Layer 3 of a small transformer language model trained on English Wikipedia (14 layers, counted from 0, width 96).
A neuron adds its activation times its output weights to the MLP's output. To switch it off is to set its activation to zero at one token and run the rest of the model.

Output weights of the MLP neurons that the questions are about. A number n stands for n times 0.003.
n58: -1 -45 -41 -55 3 -7 40 -28 17 -15 34 1 -4 37 18 10 17 -3 -43 -10 15 26 -16 42 -20 -36 -13 -39 -11 -13 -10 57 7 -1 36 13 47 -3 45 39 16 -6 -23 13 -16 -11 -16 -27 59 -24 -15 -24 14 -32 5 7 5 25 0 -45 -30 59 6 34 15 45 19 44 58 -38 12 -8 26 -4 27 -36 3 -20 29 50 -60 -16 -71 12 -46 -11 16 -38 -37 -6 8 -46 10 -9 -13 8
n61: -15 2 4 23 54 73 25 27 -40 34 -39 -11 -15 6 -16 42 -54 37 -61 18 3 -12 13 -64 7 43 -40 52 -41 -2 31 -17 40 55 -13 29 0 -6 3 5 -14 -37 -7 24 18 23 17 1 8 2 -10 -20 14 -41 -62 -32 -16 8 12 16 28 -3 -20 -34 -42 -41 16 -19 -22 -16 52 43 -3 13 -27 17 -31 -15 29 -15 -74 36 -22 -58 -14 27 9 -58 27 32 51 61 -7 3 -4 25
n111: -21 -7 -4 -11 -10 -15 -19 50 37 19 12 41 -18 -14 14 -10 6 -13 -16 -47 26 15 -24 -26 -10 25 31 -12 -40 -15 24 -20 36 0 -10 -4 -18 -19 -21 34 -4 -5 20 45 22 -5 -44 41 27 -39 14 21 33 68 -30 -10 -23 5 38 66 44 -7 15 -49 3 2 12 -5 -1 8 20 -11 -21 -23 -18 -3 -16 -46 0 -5 -37 -26 4 -6 10 -27 -1 11 -14 -10 35 -33 31 41 4 -4
n155: 83 -61 10 -21 -13 -8 -24 15 -47 6 78 -17 18 31 -18 14 -37 11 10 -13 44 41 4 -35 21 -59 -2 51 -14 18 -54 17 -21 -12 16 -32 50 29 -24 -9 2 -25 26 -38 -62 9 -14 -28 76 26 2 -20 1 19 -9 7 -8 24 32 5 29 -13 18 12 -8 -21 -5 13 10 -22 -52 44 34 9 -20 -43 1 -2 -2 -20 -14 -38 48 -18 34 -59 43 7 -29 -11 4 -32 16 26 2 -29
n162: 27 18 -7 -46 9 -29 -22 9 8 -32 3 -23 -18 -26 -15 9 -15 11 -9 28 46 4 33 -14 -18 -11 15 45 -5 -21 10 -24 20 50 -9 6 13 30 28 -7 9 -34 -52 52 -46 -24 25 -26 1 21 6 -17 15 12 10 12 56 8 16 -5 4 -26 -62 -8 55 -23 -30 -41 -12 -12 -9 36 8 0 25 -9 14 34 11 42 -6 3 -7 -64 -9 -3 30 16 -60 74 12 -47 -26 -5 20 -26
n171: 27 30 -2 32 -30 7 24 -69 22 -16 -9 -16 6 3 -40 37 -25 -11 -2 -9 29 41 -4 -54 -14 77 -2 -31 -37 -25 -30 -11 7 -23 3 18 42 21 8 47 20 -8 -32 26 -4 -18 18 -33 10 -13 0 6 -17 9 -34 -2 1 -77 8 -4 -11 43 11 -12 17 39 2 18 32 -14 27 41 -20 8 -31 17 39 -8 23 80 -19 -30 -5 -67 -44 -18 39 -33 0 11 22 -20 -34 42 -5 36
n187: -21 -86 -60 12 -17 7 1 -14 -35 -25 -45 -21 36 -10 26 41 27 67 -4 49 -23 -38 -12 -6 36 18 -13 25 -29 10 -13 10 23 -15 10 68 2 -43 -64 -47 -8 -10 26 1 79 -9 -10 -45 72 -48 8 -2 -20 11 -51 8 -61 41 5 -13 -31 -83 23 25 23 -60 58 40 58 16 87 -29 -23 58 38 36 25 22 -37 -31 -43 -18 -43 5 -9 20 6 9 -6 -3 0 22 32 17 -4 -13
n192: 42 -42 -52 -6 -39 -10 -11 -40 -19 14 -30 35 -38 17 -33 -29 1 -7 1 12 -18 -54 13 19 2 12 7 25 -41 46 16 69 57 26 19 -10 -33 -32 63 -4 11 -24 36 -7 -8 -12 49 9 -58 16 -22 -15 -10 -11 -36 -34 19 -10 -14 -19 -11 -12 50 -14 7 59 35 -4 -44 -49 44 -23 23 -7 11 -21 36 -16 -43 13 -10 -47 65 36 -3 3 -13 -13 18 47 40 43 43 0 -18 -37
n195: 2 19 0 -24 -40 2 -10 -38 5 4 -30 27 10 10 -14 -4 48 37 -1 -14 2 5 -68 -10 6 -2 2 -21 -24 22 -35 2 -34 2 -4 11 -32 -3 34 19 57 62 -29 37 32 -12 -13 -27 29 -20 1 17 5 4 -23 -9 30 -17 16 -4 18 55 -40 -5 -16 18 -44 25 1 -3 12 11 -36 -51 -15 11 -2 -3 18 55 -1 -40 -12 9 -42 52 -4 -8 5 15 -33 -29 22 16 40 -3
n217: -5 -28 -18 -34 51 17 -27 -3 13 2 15 24 -17 -27 3 6 -22 50 30 -16 16 -3 16 -13 41 41 17 -2 -34 -9 30 -12 -36 -16 37 11 -8 -57 32 45 7 -13 17 19 -9 18 -24 -1 78 -54 -22 27 -27 3 4 14 33 35 13 32 -60 0 54 22 27 -16 0 31 3 -22 -20 10 -19 -15 -2 11 -3 19 -7 33 -51 47 -41 -30 25 -40 5 -30 -6 -16 -3 -41 -52 -5 1 -47
n235: 26 -28 -70 -58 38 5 10 49 -19 -8 1 1 9 -22 -19 -60 64 41 16 7 3 30 -22 -52 28 38 53 -17 -26 -77 31 -95 2 15 15 69 -40 -20 -30 -14 48 -41 -22 -68 1 -16 -39 15 26 -59 28 -14 28 -29 -2 21 46 18 -6 63 15 19 6 -45 38 25 -28 13 4 -9 7 44 1 40 31 31 0 -49 -5 10 -41 14 -45 39 -8 -4 18 20 29 -15 -3 -14 -43 12 -12 -6
n243: -2 -6 38 -7 5 -10 23 -9 42 -9 -36 30 -2 40 -45 -24 -2 -19 25 52 -6 -3 7 -1 21 -46 -10 -10 -3 5 34 6 1 -17 28 -7 11 31 -19 -7 35 8 -16 29 -5 -13 -2 24 -11 10 8 -54 15 13 -11 -44 70 -7 -11 -21 5 2 -10 -2 -2 14 -33 16 -31 5 47 -40 1 8 7 -4 -17 6 -18 31 -35 7 -46 6 -19 20 -26 13 9 22 -28 -25 -3 6 -8 -12
n246: -13 -57 -50 -16 -17 -24 4 -32 7 -7 -34 19 26 11 -18 67 -8 11 -27 27 34 -19 2 1 27 14 23 -22 14 6 -3 19 -24 14 5 -49 -52 -19 -3 9 2 14 -14 46 9 32 61 48 8 -44 21 17 19 -27 -5 -38 -52 3 -27 -23 -34 -8 3 14 -6 -2 28 11 34 -9 -21 38 -5 35 19 16 7 2 17 -15 21 52 7 -5 9 3 22 -57 -39 -5 4 -23 -20 26 -31 -23
n253: -25 -8 -14 -11 22 27 -42 -16 3 20 -27 -5 -32 -35 -2 -16 12 -12 -1 -2 38 26 29 -70 26 -8 2 -1 20 -7 -29 -6 -14 16 -4 73 -18 -35 -14 -1 67 26 -19 -42 -65 -34 16 -29 -21 -11 26 -18 20 39 -27 0 -17 -20 7 17 -1 69 -31 -32 20 25 -24 -13 26 -36 50 7 69 37 -38 49 -45 29 13 31 -7 10 2 -18 47 27 -65 -10 -35 6 36 -33 -33 31 14 22
n280: -45 25 -4 -19 -7 4 -22 -28 58 -18 14 26 -7 -25 4 -23 -31 17 -23 -5 4 36 -44 36 -15 -2 29 -13 14 13 -38 15 -38 21 21 -1 55 -12 1 47 13 38 -29 47 -31 2 50 -70 4 -27 -24 -16 -43 -71 22 36 37 -12 13 4 -31 59 50 9 31 18 -25 -5 4 -30 17 9 -8 17 -23 13 -84 -17 19 23 -2 44 -25 -49 44 23 -23 -7 -24 -19 12 -20 19 -39 35 7
n293: 8 15 25 -34 8 23 14 -48 -64 -11 -31 54 -8 -48 42 -4 -12 2 12 17 -30 46 -5 -19 3 -3 -26 -1 -24 -17 6 6 -30 -23 -19 17 18 -18 35 16 13 36 -15 -19 -25 5 -43 7 8 28 -3 21 -2 0 52 40 -13 0 -12 -14 36 -33 9 -6 12 20 11 -17 2 11 14 -80 18 -39 10 67 29 10 5 3 55 12 -7 -29 -13 2 30 -11 -4 0 22 -41 -17 1 -24 23

Each question names a token from some text and the token that comes next. It shows the activations a of the neurons there, in the order above. A number n stands for n times 0.02.

Then comes g, the gradient of the next token's log-probability with respect to the MLP's output, scaled to length 1. A neuron's effect is roughly proportional to its activation times (output weights . g). A number n stands for n times 0.0044.

" b", then "urn"
a: -2 -4 -8 -7 2 -7 -1 26 -8 0 0 -7 -7 -2 0 -8
g: -2 -23 -2 7 8 -34 21 6 -10 8 8 24 10 5 40 19 -16 7 -10 21 13 18 -12 -2 3 -20 -45 13 24 6 -19 -27 -2 18 15 -7 23 -49 29 -26 -55 -11 -24 -25 -33 6 7 -12 27 29 -8 -20 46 -25 1 -18 8 12 -13 3 -26 17 -59 4 9 -11 -15 6 8 -20 -14 31 26 -37 -63 5 21 46 24 -18 51 -2 -29 -5 30 17 -15 16 37 -12 7 27 17 3 12 -26
Which neuron, switched off, raises the next token's probability most? n192

"ition", then " ("
a: -8 -5 -8 -8 -3 -1 -3 0 22 17 -6 -7 -7 -5 5 -2
g: -2 -5 -2 -4 -28 42 14 17 41 18 -17 1 -2 22 -5 -1 -23 -15 -20 9 25 26 18 -16 -12 -14 25 -6 2 24 3 43 -4 -3 22 -4 -32 7 -5 23 -24 13 -26 -10 -30 55 2 26 -15 -2 -49 -15 17 -32 22 -52 14 -52 -3 16 -14 -15 45 -24 39 -16 29 15 -10 -11 17 -13 25 -13 -2 21 -49 11 2 -26 6 27 1 -30 35 14 29 0 -5 -41 -21 5 -34 28 -7 -34
Which neuron, switched off, raises the next token's probability most? n195

"lim", then "at"
a: -2 -8 -1 -3 -8 0 -8 -4 -6 0 0 -5 -2 0 -1 -4
g: 12 0 -18 1 36 84 17 -21 1 -37 2 9 23 -19 -12 -17 -39 -64 1 15 -15 26 -1 13 13 14 3 13 -2 -16 13 38 13 -16 -16 -17 29 -8 12 -17 20 -20 23 11 -12 -8 26 -25 -46 -10 47 -5 17 19 21 8 3 -44 5 -24 18 0 -7 -21 41 -4 4 -27 11 -24 26 29 -3 15 18 5 21 -16 -23 5 -5 -8 11 -46 18 12 -1 -11 -35 37 -21 -40 -32 -23 13 4
Which neuron, switched off, raises the next token's probability most? n162

"ip", then "line"
a: -4 23 -7 0 -1 -6 -3 -1 -8 -4 6 -8 0 -4 -1 0
g: 1 -1 0 -8 19 41 -11 0 -15 -30 -9 -47 -9 23 -6 4 -26 -21 20 -42 -9 4 6 35 -26 20 20 -27 24 21 4 3 0 41 19 -12 31 -7 21 34 -12 -16 -33 -10 -48 -6 6 -54 -22 4 1 -12 12 -22 9 26 -7 -35 -12 35 0 -27 42 -14 66 22 -2 8 -34 -17 2 -23 10 -18 18 -13 -4 5 15 3 16 0 -17 20 -25 7 41 -34 11 12 57 38 -19 -4 -15 -18
Switching off which neuron hurts the next token most? n195

" fre", then "ight"
a: -1 -6 0 -7 -8 -8 -8 -8 -6 -4 0 -1 -7 -1 0 29
g: 18 -16 -8 2 23 22 -3 -11 -17 -6 -17 -1 9 -15 -24 -2 -58 14 2 23 3 3 -1 -5 32 -31 10 9 -38 41 6 29 -4 5 8 -18 3 14 -26 8 39 78 -4 -12 11 -19 37 12 -33 13 0 -33 -14 -18 0 17 -33 28 -19 -1 -38 11 5 -12 17 2 -20 -27 47 -4 -4 -19 -17 -15 41 -29 -7 7 -23 28 43 -27 9 -12 37 -26 31 9 38 27 -29 -45 7 -5 -12 -18
Switching off which neuron hurts the next token most? n293

" James", then " C"
a: 0 -7 -6 -8 -3 -4 0 27 -8 -4 -3 -8 0 -1 -2 -1
g: 20 -10 34 -22 20 -17 32 17 1 -4 -28 -4 -18 27 -16 -12 7 -43 -6 -15 -12 22 18 34 41 -4 1 11 28 17 -16 19 26 -15 -38 -3 -21 -31 12 30 13 0 11 40 1 28 21 25 -43 -20 -19 -30 -25 6 -6 -19 13 -2 -26 -28 54 -7 19 -34 24 34 14 0 11 -9 -21 31 -8 3 -11 -19 25 -28 -62 -27 -28 29 -23 -25 -4 35 -25 -7 -4 24 -6 -8 52 -8 -14 2
Switching off which neuron hurts the next token most? n192

" and", then " they"
a: -4 -8 0 -8 -8 -7 -7 -3 -5 13 -8 0 -7 -7 34 -1
g: 15 34 23 -11 8 -22 35 -19 2 -13 -6 -11 -10 -5 -14 -39 -18 9 39 -37 32 -5 10 18 -64 42 28 21 -32 21 -35 -1 -5 32 25 -27 42 13 -3 -7 35 -25 16 33 10 16 9 -15 20 12 -38 21 -4 -21 -38 -15 9 -53 29 11 -16 -6 -1 4 -40 -5 -24 -38 27 -29 -7 3 -5 12 -3 -4 5 -30 10 7 10 -17 4 0 -5 -41 -3 -13 21 49 28 8 30 13 -13 -5
Switching off which neuron hurts the next token most? n280

"ug", then "er"
a: -1 71 -1 -1 -4 -1 -6 -8 -5 0 -5 -8 -6 -8 0 0
g: 23 -14 2 36 33 -53 16 -25 -9 14 5 22 20 -10 42 -17 26 -1 -14 6 0 5 -7 -23 -24 -5 -21 0 14 1 19 1 9 -7 15 0 42 -45 -29 -37 22 -34 -12 37 50 22 24 34 -31 -19 36 7 19 31 -22 -21 -67 -26 2 -49 -7 -10 12 -3 -5 -14 19 19 -9 15 43 23 -40 25 -6 -8 2 -9 -25 -35 -23 8 11 3 29 -18 -22 -8 -1 -10 5 26 -3 10 7 -14
Switching off which neuron hurts the next token most? n61

" elect", then "ri"
a: -8 28 -6 -8 -3 -3 -8 18 -8 -8 17 -2 32 -7 -7 -2
g: -9 -16 -1 -13 13 -15 14 -5 7 6 4 15 3 10 -28 -32 34 -1 -25 19 -8 -11 5 12 -27 -40 27 -42 73 3 -3 -4 11 16 31 22 36 -8 45 -27 17 -5 41 -15 -30 -20 -12 -27 31 -4 -7 -30 -19 18 14 25 2 49 4 -41 -6 22 4 -1 -2 10 8 26 39 9 -10 16 20 -32 29 -2 4 -13 -38 -36 7 -49 11 -19 -11 -21 -22 23 3 -29 -13 -48 17 -11 33 0
Which neuron, switched off, raises the next token's probability most? n61

" review", then " of"
a: -1 39 -5 18 -6 -5 -6 -5 -8 18 -2 -6 -4 -4 -8 -8
g: 18 -1 -13 74 -27 -11 -12 3 -8 12 -3 34 36 -6 -26 10 -37 24 6 17 -11 -27 -6 15 -29 -25 17 -49 15 49 -10 26 12 4 15 -6 43 3 25 -6 -9 2 37 -21 -38 18 24 3 -29 10 13 -22 7 -53 25 -40 -34 -8 1 -18 20 19 3 2 16 2 -24 9 -23 0 -37 14 -35 45 -29 -22 -33 -9 -15 0 22 -23 -4 29 27 -19 3 -14 36 -11 -3 11 13 -4 10 8
Switching off which neuron hurts the next token most? n155

" for", then " this"
a: -8 -4 -1 -8 -8 -7 -7 -3 23 -6 92 -4 -3 37 -8 -2
g: 1 19 -29 -27 11 -10 34 -22 32 25 -4 -24 3 7 17 -16 -14 8 -6 -20 19 8 10 -29 11 38 -22 27 -14 -26 -36 -35 43 -12 70 9 24 2 -21 -37 20 0 12 -17 -19 -13 -7 40 -25 26 -21 30 44 -12 -23 -18 -4 -46 27 9 17 -48 -4 -13 12 -24 -5 7 8 -34 -10 -23 22 -8 6 -18 -5 22 24 10 7 -27 17 45 7 36 19 15 -50 4 -5 14 0 -3 -28 -6
Switching off which neuron hurts the next token most? n235

" be", then " n"
a: 19 -1 -2 18 -1 -5 -3 -2 3 -6 -2 -4 0 -3 -6 -5
g: -8 38 14 9 11 -38 8 30 26 36 3 35 -34 17 2 20 31 -7 -2 -16 -38 19 1 -45 9 29 5 -10 -18 4 -11 -33 -7 40 -15 23 -59 51 26 -9 5 6 -15 -9 15 7 -12 23 6 -25 15 -38 5 23 7 -2 26 2 28 -6 -17 -17 0 -7 -39 -16 -28 50 -21 5 3 -28 -60 -1 -5 30 -1 -53 7 21 11 -34 2 5 -38 14 0 7 -23 -18 1 23 9 10 1 9
Which neuron, switched off, raises the next token's probability most? n155

"y", then " with"
a: -7 -8 -4 -5 -8 -8 -1 -3 -1 0 -8 -6 -3 -8 -4 -1
g: -27 45 -32 -8 -16 -4 -39 -2 36 -7 -6 -45 -44 -13 7 33 -41 -14 37 -7 16 28 -38 -10 -10 -2 -71 10 13 6 -7 -20 3 -15 19 26 3 -22 27 -57 7 -7 -7 12 -18 0 5 13 -25 0 15 -10 9 21 17 -38 -5 23 23 10 1 30 45 7 -5 9 -10 14 -37 -9 13 -22 4 22 -6 -7 17 31 -5 34 53 -10 27 -5 22 2 -11 4 10 -11 -2 9 -33 12 -29 38
Which neuron, switched off, raises the next token's probability most? n253

" August", then " 19"
a: -1 -8 -8 -5 -5 -6 -1 6 -1 -6 0 -2 13 -3 -1 -5
g: 15 -53 11 3 -23 0 -3 7 22 25 -9 -5 -8 34 34 -14 -9 3 -35 44 38 -20 -15 15 27 -3 50 -48 48 -20 2 -6 23 -6 -33 17 -38 -15 -2 17 22 34 -17 19 -18 11 20 -3 2 36 42 8 13 -48 16 10 -6 -12 -26 31 -40 -8 -21 8 20 -2 1 -3 -18 -31 26 21 9 -29 -2 25 14 -13 12 10 -15 -38 -59 -38 3 12 4 -6 -14 -17 -8 2 -15 -16 21 6
Switching off which neuron hurts the next token most? n246

" open", then "ing"
a: -1 -4 -5 -6 -3 -5 -8 -1 -7 -6 0 -3 38 0 -2 -5
g: -11 34 -39 16 3 0 -20 -31 10 -32 8 2 2 2 -27 -4 27 -33 -1 9 -24 6 -29 -27 -18 -19 19 49 -16 -6 12 15 -28 -15 -4 23 23 0 5 26 -2 -9 -4 6 -15 9 39 29 -14 -23 17 6 54 25 -22 -38 -3 -3 -37 -4 35 0 18 43 23 -53 5 33 -24 -5 2 31 -46 -32 -21 7 44 51 19 -20 -19 -9 11 -27 1 21 -3 2 14 32 -40 -13 -2 17 1 -13
Switching off which neuron hurts the next token most? n246

"ade", then " the"
a: -1 -6 -8 -6 -7 -3 0 -6 -1 -2 -2 -2 -6 -8 -3 0
g: 15 29 26 9 28 22 -37 29 -16 10 -22 -2 -9 36 32 -4 -1 -9 -15 -2 -2 13 -3 -26 11 4 5 -68 -13 -24 -23 -10 -28 -11 4 19 -24 12 -8 -10 8 -13 10 -32 -41 1 6 23 -40 19 12 -29 -4 24 14 -20 -2 -19 51 6 1 7 -24 -54 27 37 -20 9 1 0 -36 -46 -10 21 -21 -2 9 -15 -2 15 4 -27 3 46 -13 26 -11 15 2 71 15 48 -10 0 10 10
Which neuron, switched off, raises the next token's probability most? n253

" Pal", then "ace"
a: -7 0 -2 -2 -1 -6 -2 -5 -8 -1 6 -1 -7 26 -2 -4
g: -14 16 -21 -43 -11 30 36 -24 -9 10 -16 -32 -33 -16 54 -20 -48 12 47 31 -5 -10 -13 -19 40 -9 11 26 16 11 20 3 21 14 21 16 -25 -15 38 -5 0 -8 7 -44 9 -2 -2 1 1 13 32 -13 -7 -23 -27 19 -38 -3 -8 -13 -33 16 11 -6 32 6 -43 13 -19 22 32 18 11 -31 43 -8 12 29 -4 9 8 27 27 9 -16 -23 12 -5 -57 24 -27 -13 -34 -1 -1 -20
Switching off which neuron hurts the next token most? n253

"ont", then "ology"
a: -7 -6 -7 -4 -7 0 -8 -4 -7 -4 0 -1 -2 -7 19 -1
g: -55 -22 -32 2 -14 15 17 29 33 27 -4 78 25 2 -6 23 34 -18 -23 20 23 -22 -16 22 26 -22 33 44 13 9 25 -17 -35 -11 -14 10 -3 8 33 -5 -53 22 -13 47 -4 -1 -12 4 -29 -24 -13 1 -1 19 3 32 -5 -12 -17 -17 -16 0 0 -36 -25 -36 -10 -22 -29 0 5 -2 8 -35 26 -14 7 -22 34 31 -1 13 22 -21 16 10 -35 -40 2 13 -1 1 4 12 -12 -5
Switching off which neuron hurts the next token most? n280

"ording", then "ly"
a: 0 56 -7 -7 -5 -7 -8 -8 -6 56 -7 -8 14 -8 -8 15
g: -23 -52 -28 -19 11 -30 63 -27 -27 -8 -11 15 36 22 1 18 16 9 -1 17 -16 4 -39 39 24 -1 -8 -4 8 -45 20 -57 17 49 -16 4 -13 -33 11 36 -28 12 21 -8 -11 -22 15 8 42 -19 -10 32 10 -1 6 -8 5 62 -4 15 5 -45 10 -5 8 9 0 -35 -2 0 29 -7 -5 -7 10 -3 -15 11 -9 11 -16 -3 0 -40 -1 5 47 -15 13 3 0 26 -41 -17 3 -6
Switching off which neuron hurts the next token most? n217

" rest", then "aur"
a: -8 -7 -5 -8 -8 -8 -6 -6 -8 -5 -4 -5 -8 -8 -8 18
g: 8 -13 0 -39 26 33 -8 -7 -21 -41 7 -8 12 -16 -4 28 -4 -4 8 -36 -6 36 -19 81 21 1 -15 19 19 15 33 -4 18 -5 -36 -25 -7 8 -6 -16 -10 -30 -6 29 0 -49 -13 -43 29 -16 17 -25 26 -49 12 29 14 -41 -18 -24 25 -13 -14 7 15 -4 9 38 -12 -21 8 -7 -20 3 1 6 15 -6 29 34 -5 35 20 -25 -39 -9 0 -27 8 -10 22 4 34 -5 -5 40
Switching off which neuron hurts the next token most? n293

".", then "6"
a: -1 21 -2 -2 33 10 -2 -4 -8 -1 -3 -3 -8 -8 -8 -8
g: -18 10 25 2 -11 22 13 -4 -25 12 1 34 -23 -8 -7 0 11 9 3 0 11 28 -9 -28 31 -4 -10 44 45 -28 -16 -21 2 3 26 24 3 -50 7 -25 -8 -46 6 75 -32 -25 -15 13 9 -36 2 31 -27 21 -2 -35 -19 23 29 -1 1 -8 -52 20 8 -13 8 19 -22 4 0 1 31 -31 -33 7 -10 -19 5 7 -3 -8 3 -2 2 38 -6 -7 -23 29 29 -15 -46 15 55 -28
Switching off which neuron hurts the next token most? n162

" The", then " new"
a: -7 -5 36 -4 -4 -3 0 -7 -8 -5 -5 0 -4 -2 -7 -7
g: -9 -15 -39 1 -22 -8 13 9 -5 5 8 -19 -11 -16 -25 -15 21 -26 -9 24 -14 22 -39 35 30 0 -6 -25 -5 6 -33 66 -49 2 19 -36 -40 -24 8 20 -19 -17 -2 39 -7 -5 3 28 -12 13 22 -29 21 -39 12 -26 37 2 4 10 -16 18 -30 49 17 1 -36 36 -5 25 24 -16 0 6 -9 -58 7 -1 9 -37 39 -4 0 17 15 18 -10 6 35 9 -16 34 -2 6 6 30
Which neuron, switched off, raises the next token's probability most? n111

" class", then " was"
a: 6 -2 -8 -8 0 0 -6 0 55 -6 -8 -8 -6 -2 -3 0
g: 18 4 -44 -22 -35 37 30 -3 -9 2 -25 12 -18 -7 -1 -26 -1 5 3 22 -7 20 13 -30 32 -53 36 7 -18 48 -27 -23 -7 -11 11 12 -11 10 -5 19 21 34 7 8 30 41 -6 10 -24 0 -31 13 32 -15 32 -17 -11 10 -19 -16 -31 -16 29 71 -33 14 18 17 17 -3 4 -4 10 -8 -18 -3 -23 -12 4 -26 25 12 -59 3 -12 -12 -3 28 -27 -8 10 -2 -61 3 18 22
Switching off which neuron hurts the next token most? n195

" an", then " ass"
a: 39 -1 -8 -8 -1 -1 0 0 -6 -1 -1 0 -1 -2 -6 -1
g: -26 13 54 -35 -1 -39 -12 7 -29 -12 11 63 -1 33 7 -31 5 -12 7 -17 -19 -7 -35 25 8 -29 0 6 14 -10 8 17 -21 -21 2 -17 39 -55 2 -20 -2 47 -21 45 -9 43 -15 -4 1 -15 -52 -9 18 -6 9 -2 56 2 17 4 -4 1 -19 -1 -3 20 5 17 10 -10 18 -5 -19 21 -27 4 12 25 -16 44 -22 26 32 -40 1 14 7 13 20 2 -41 -10 -6 -31 0 -13
Switching off which neuron hurts the next token most? n58

"id", then "."
a: 11 -7 0 -6 -1 0 -7 0 -8 -8 -3 -3 -3 -5 -7 -1
g: 9 12 -15 -1 -37 18 24 -24 -14 28 11 -32 1 -3 5 27 29 -19 53 -3 -34 -13 -6 -12 -18 8 -17 9 -16 55 -45 -5 14 -27 16 8 -44 -15 -1 13 -10 5 -3 14 -46 -10 -30 9 8 11 17 21 6 0 -5 -27 8 -4 27 34 27 11 29 -15 -43 -13 -12 2 6 12 9 -20 -13 49 30 7 -23 5 25 10 32 46 -21 -26 7 -68 -23 48 -2 -13 2 19 -8 -31 3 -14
Which neuron, switched off, raises the next token's probability most? n58

"m", then "our"
a: -8 -2 -1 -2 -7 -8 -7 0 -8 0 -1 -5 -1 -6 -6 -5
g: -37 -38 5 -4 19 -25 15 12 -26 4 -18 -5 -32 -3 59 -1 23 -8 -29 10 4 15 -43 -35 18 -19 -7 -5 -39 29 20 -52 2 6 21 -2 -7 -7 -26 -64 -8 -17 -5 -15 0 -2 4 36 -14 -13 2 -18 -17 -13 18 0 -16 5 -10 21 1 -44 3 13 1 21 33 33 -6 10 -1 -19 9 26 3 -3 -6 -31 17 22 38 -23 10 -20 45 5 -8 11 30 7 25 13 5 4 76 32
Which neuron, switched off, raises the next token's probability most? n187

"-", then "h"
a: 0 10 -8 -8 14 -8 -4 -6 -7 -2 -8 -8 -7 0 24 -1
g: -4 4 -4 -13 -17 -4 -14 13 7 -22 -29 8 -38 2 32 -15 15 -19 2 -34 10 -3 -9 9 -7 -12 -5 -47 40 35 58 18 14 24 14 -35 12 31 46 -24 0 -14 17 15 -15 20 -7 14 14 15 33 9 -7 46 -22 31 0 -3 25 -33 -22 34 18 -27 8 -68 20 -12 18 11 4 10 -14 14 12 29 -21 25 -19 -12 23 -23 -28 11 -1 -13 -10 0 -32 15 -22 -43 -11 -38 24 -42
Which neuron, switched off, raises the next token's probability most? n61

" of", then " O"
a: -2 -8 26 -6 -8 9 -5 -8 -6 -2 0 -3 0 -1 -5 -2
g: 20 0 15 13 -30 0 -21 -14 33 15 -10 -12 13 9 -5 50 -18 14 15 47 17 -37 7 -52 -20 9 8 12 24 -22 -4 17 -16 32 16 -1 8 24 -44 -58 -9 20 -2 36 -10 -29 49 -7 -3 11 14 20 1 5 2 -5 -28 -17 25 24 -12 8 -36 -32 -18 -63 -27 -21 0 -20 -39 8 -21 28 18 14 33 27 -12 2 23 8 -17 -13 -2 -30 19 18 -13 23 -2 26 -46 16 -4 9
Which neuron, switched off, raises the next token's probability most? n111

"av", then "itch"
a: -1 -8 0 -1 -1 -1 -1 -6 -4 -5 0 -5 -1 -4 0 -1
g: 7 -34 -25 15 38 17 -53 -35 -13 -49 -13 -23 15 28 31 -19 -34 16 20 -40 -9 1 10 -21 35 26 -11 8 -26 27 35 21 6 -6 45 -11 -20 29 0 9 -10 25 51 8 42 -9 -25 13 13 -24 -17 12 1 -5 12 3 11 -4 -30 -15 -16 -8 42 14 -6 17 -1 16 -18 -40 11 2 -7 0 24 -5 -4 15 -36 -44 8 6 36 10 6 -52 -22 -15 22 16 -9 15 -11 -23 29 -16
Which neuron, switched off, raises the next token's probability most? n192

" prom", then "in"
a: -1 -1 -1 -8 -8 0 -8 -3 -7 -8 0 -7 0 0 -1 -2
g: -9 -6 8 -12 -40 35 -7 -9 35 -6 -19 52 59 27 24 39 6 -37 31 -16 -26 -36 6 -16 -13 -7 -26 33 -5 26 3 -1 15 -4 11 37 8 32 -29 -27 26 -6 7 3 -15 -37 -22 10 -33 17 -22 8 -2 -30 2 -13 -87 -13 -41 -17 17 -28 14 -7 -4 15 30 17 24 -12 6 18 32 1 -2 1 26 -4 -19 -24 5 23 -10 -10 34 -21 12 -12 -10 8 -12 4 11 -12 -6 20
Which neuron, switched off, raises the next token's probability most? n187

" New", then " Zealand"
a: 0 -5 -8 -3 -3 0 -1 8 -4 -2 -1 -1 14 1 -4 -1
g: -31 11 18 -15 -6 -9 9 -16 -26 -1 -16 36 -15 16 -5 -13 33 -28 -47 -14 14 21 -15 -4 37 -11 -7 51 3 -1 -21 6 -33 54 -16 57 16 34 19 29 13 -42 -17 -21 -21 -28 -38 -5 -20 -28 -36 -24 7 -3 -16 -18 20 2 4 -23 23 -4 21 1 31 33 10 12 -18 22 -8 -36 -17 6 7 35 -25 -32 20 27 -14 -42 4 24 -23 -5 7 6 -6 -3 0 21 41 28 4 25
Which neuron, switched off, raises the next token's probability most? n246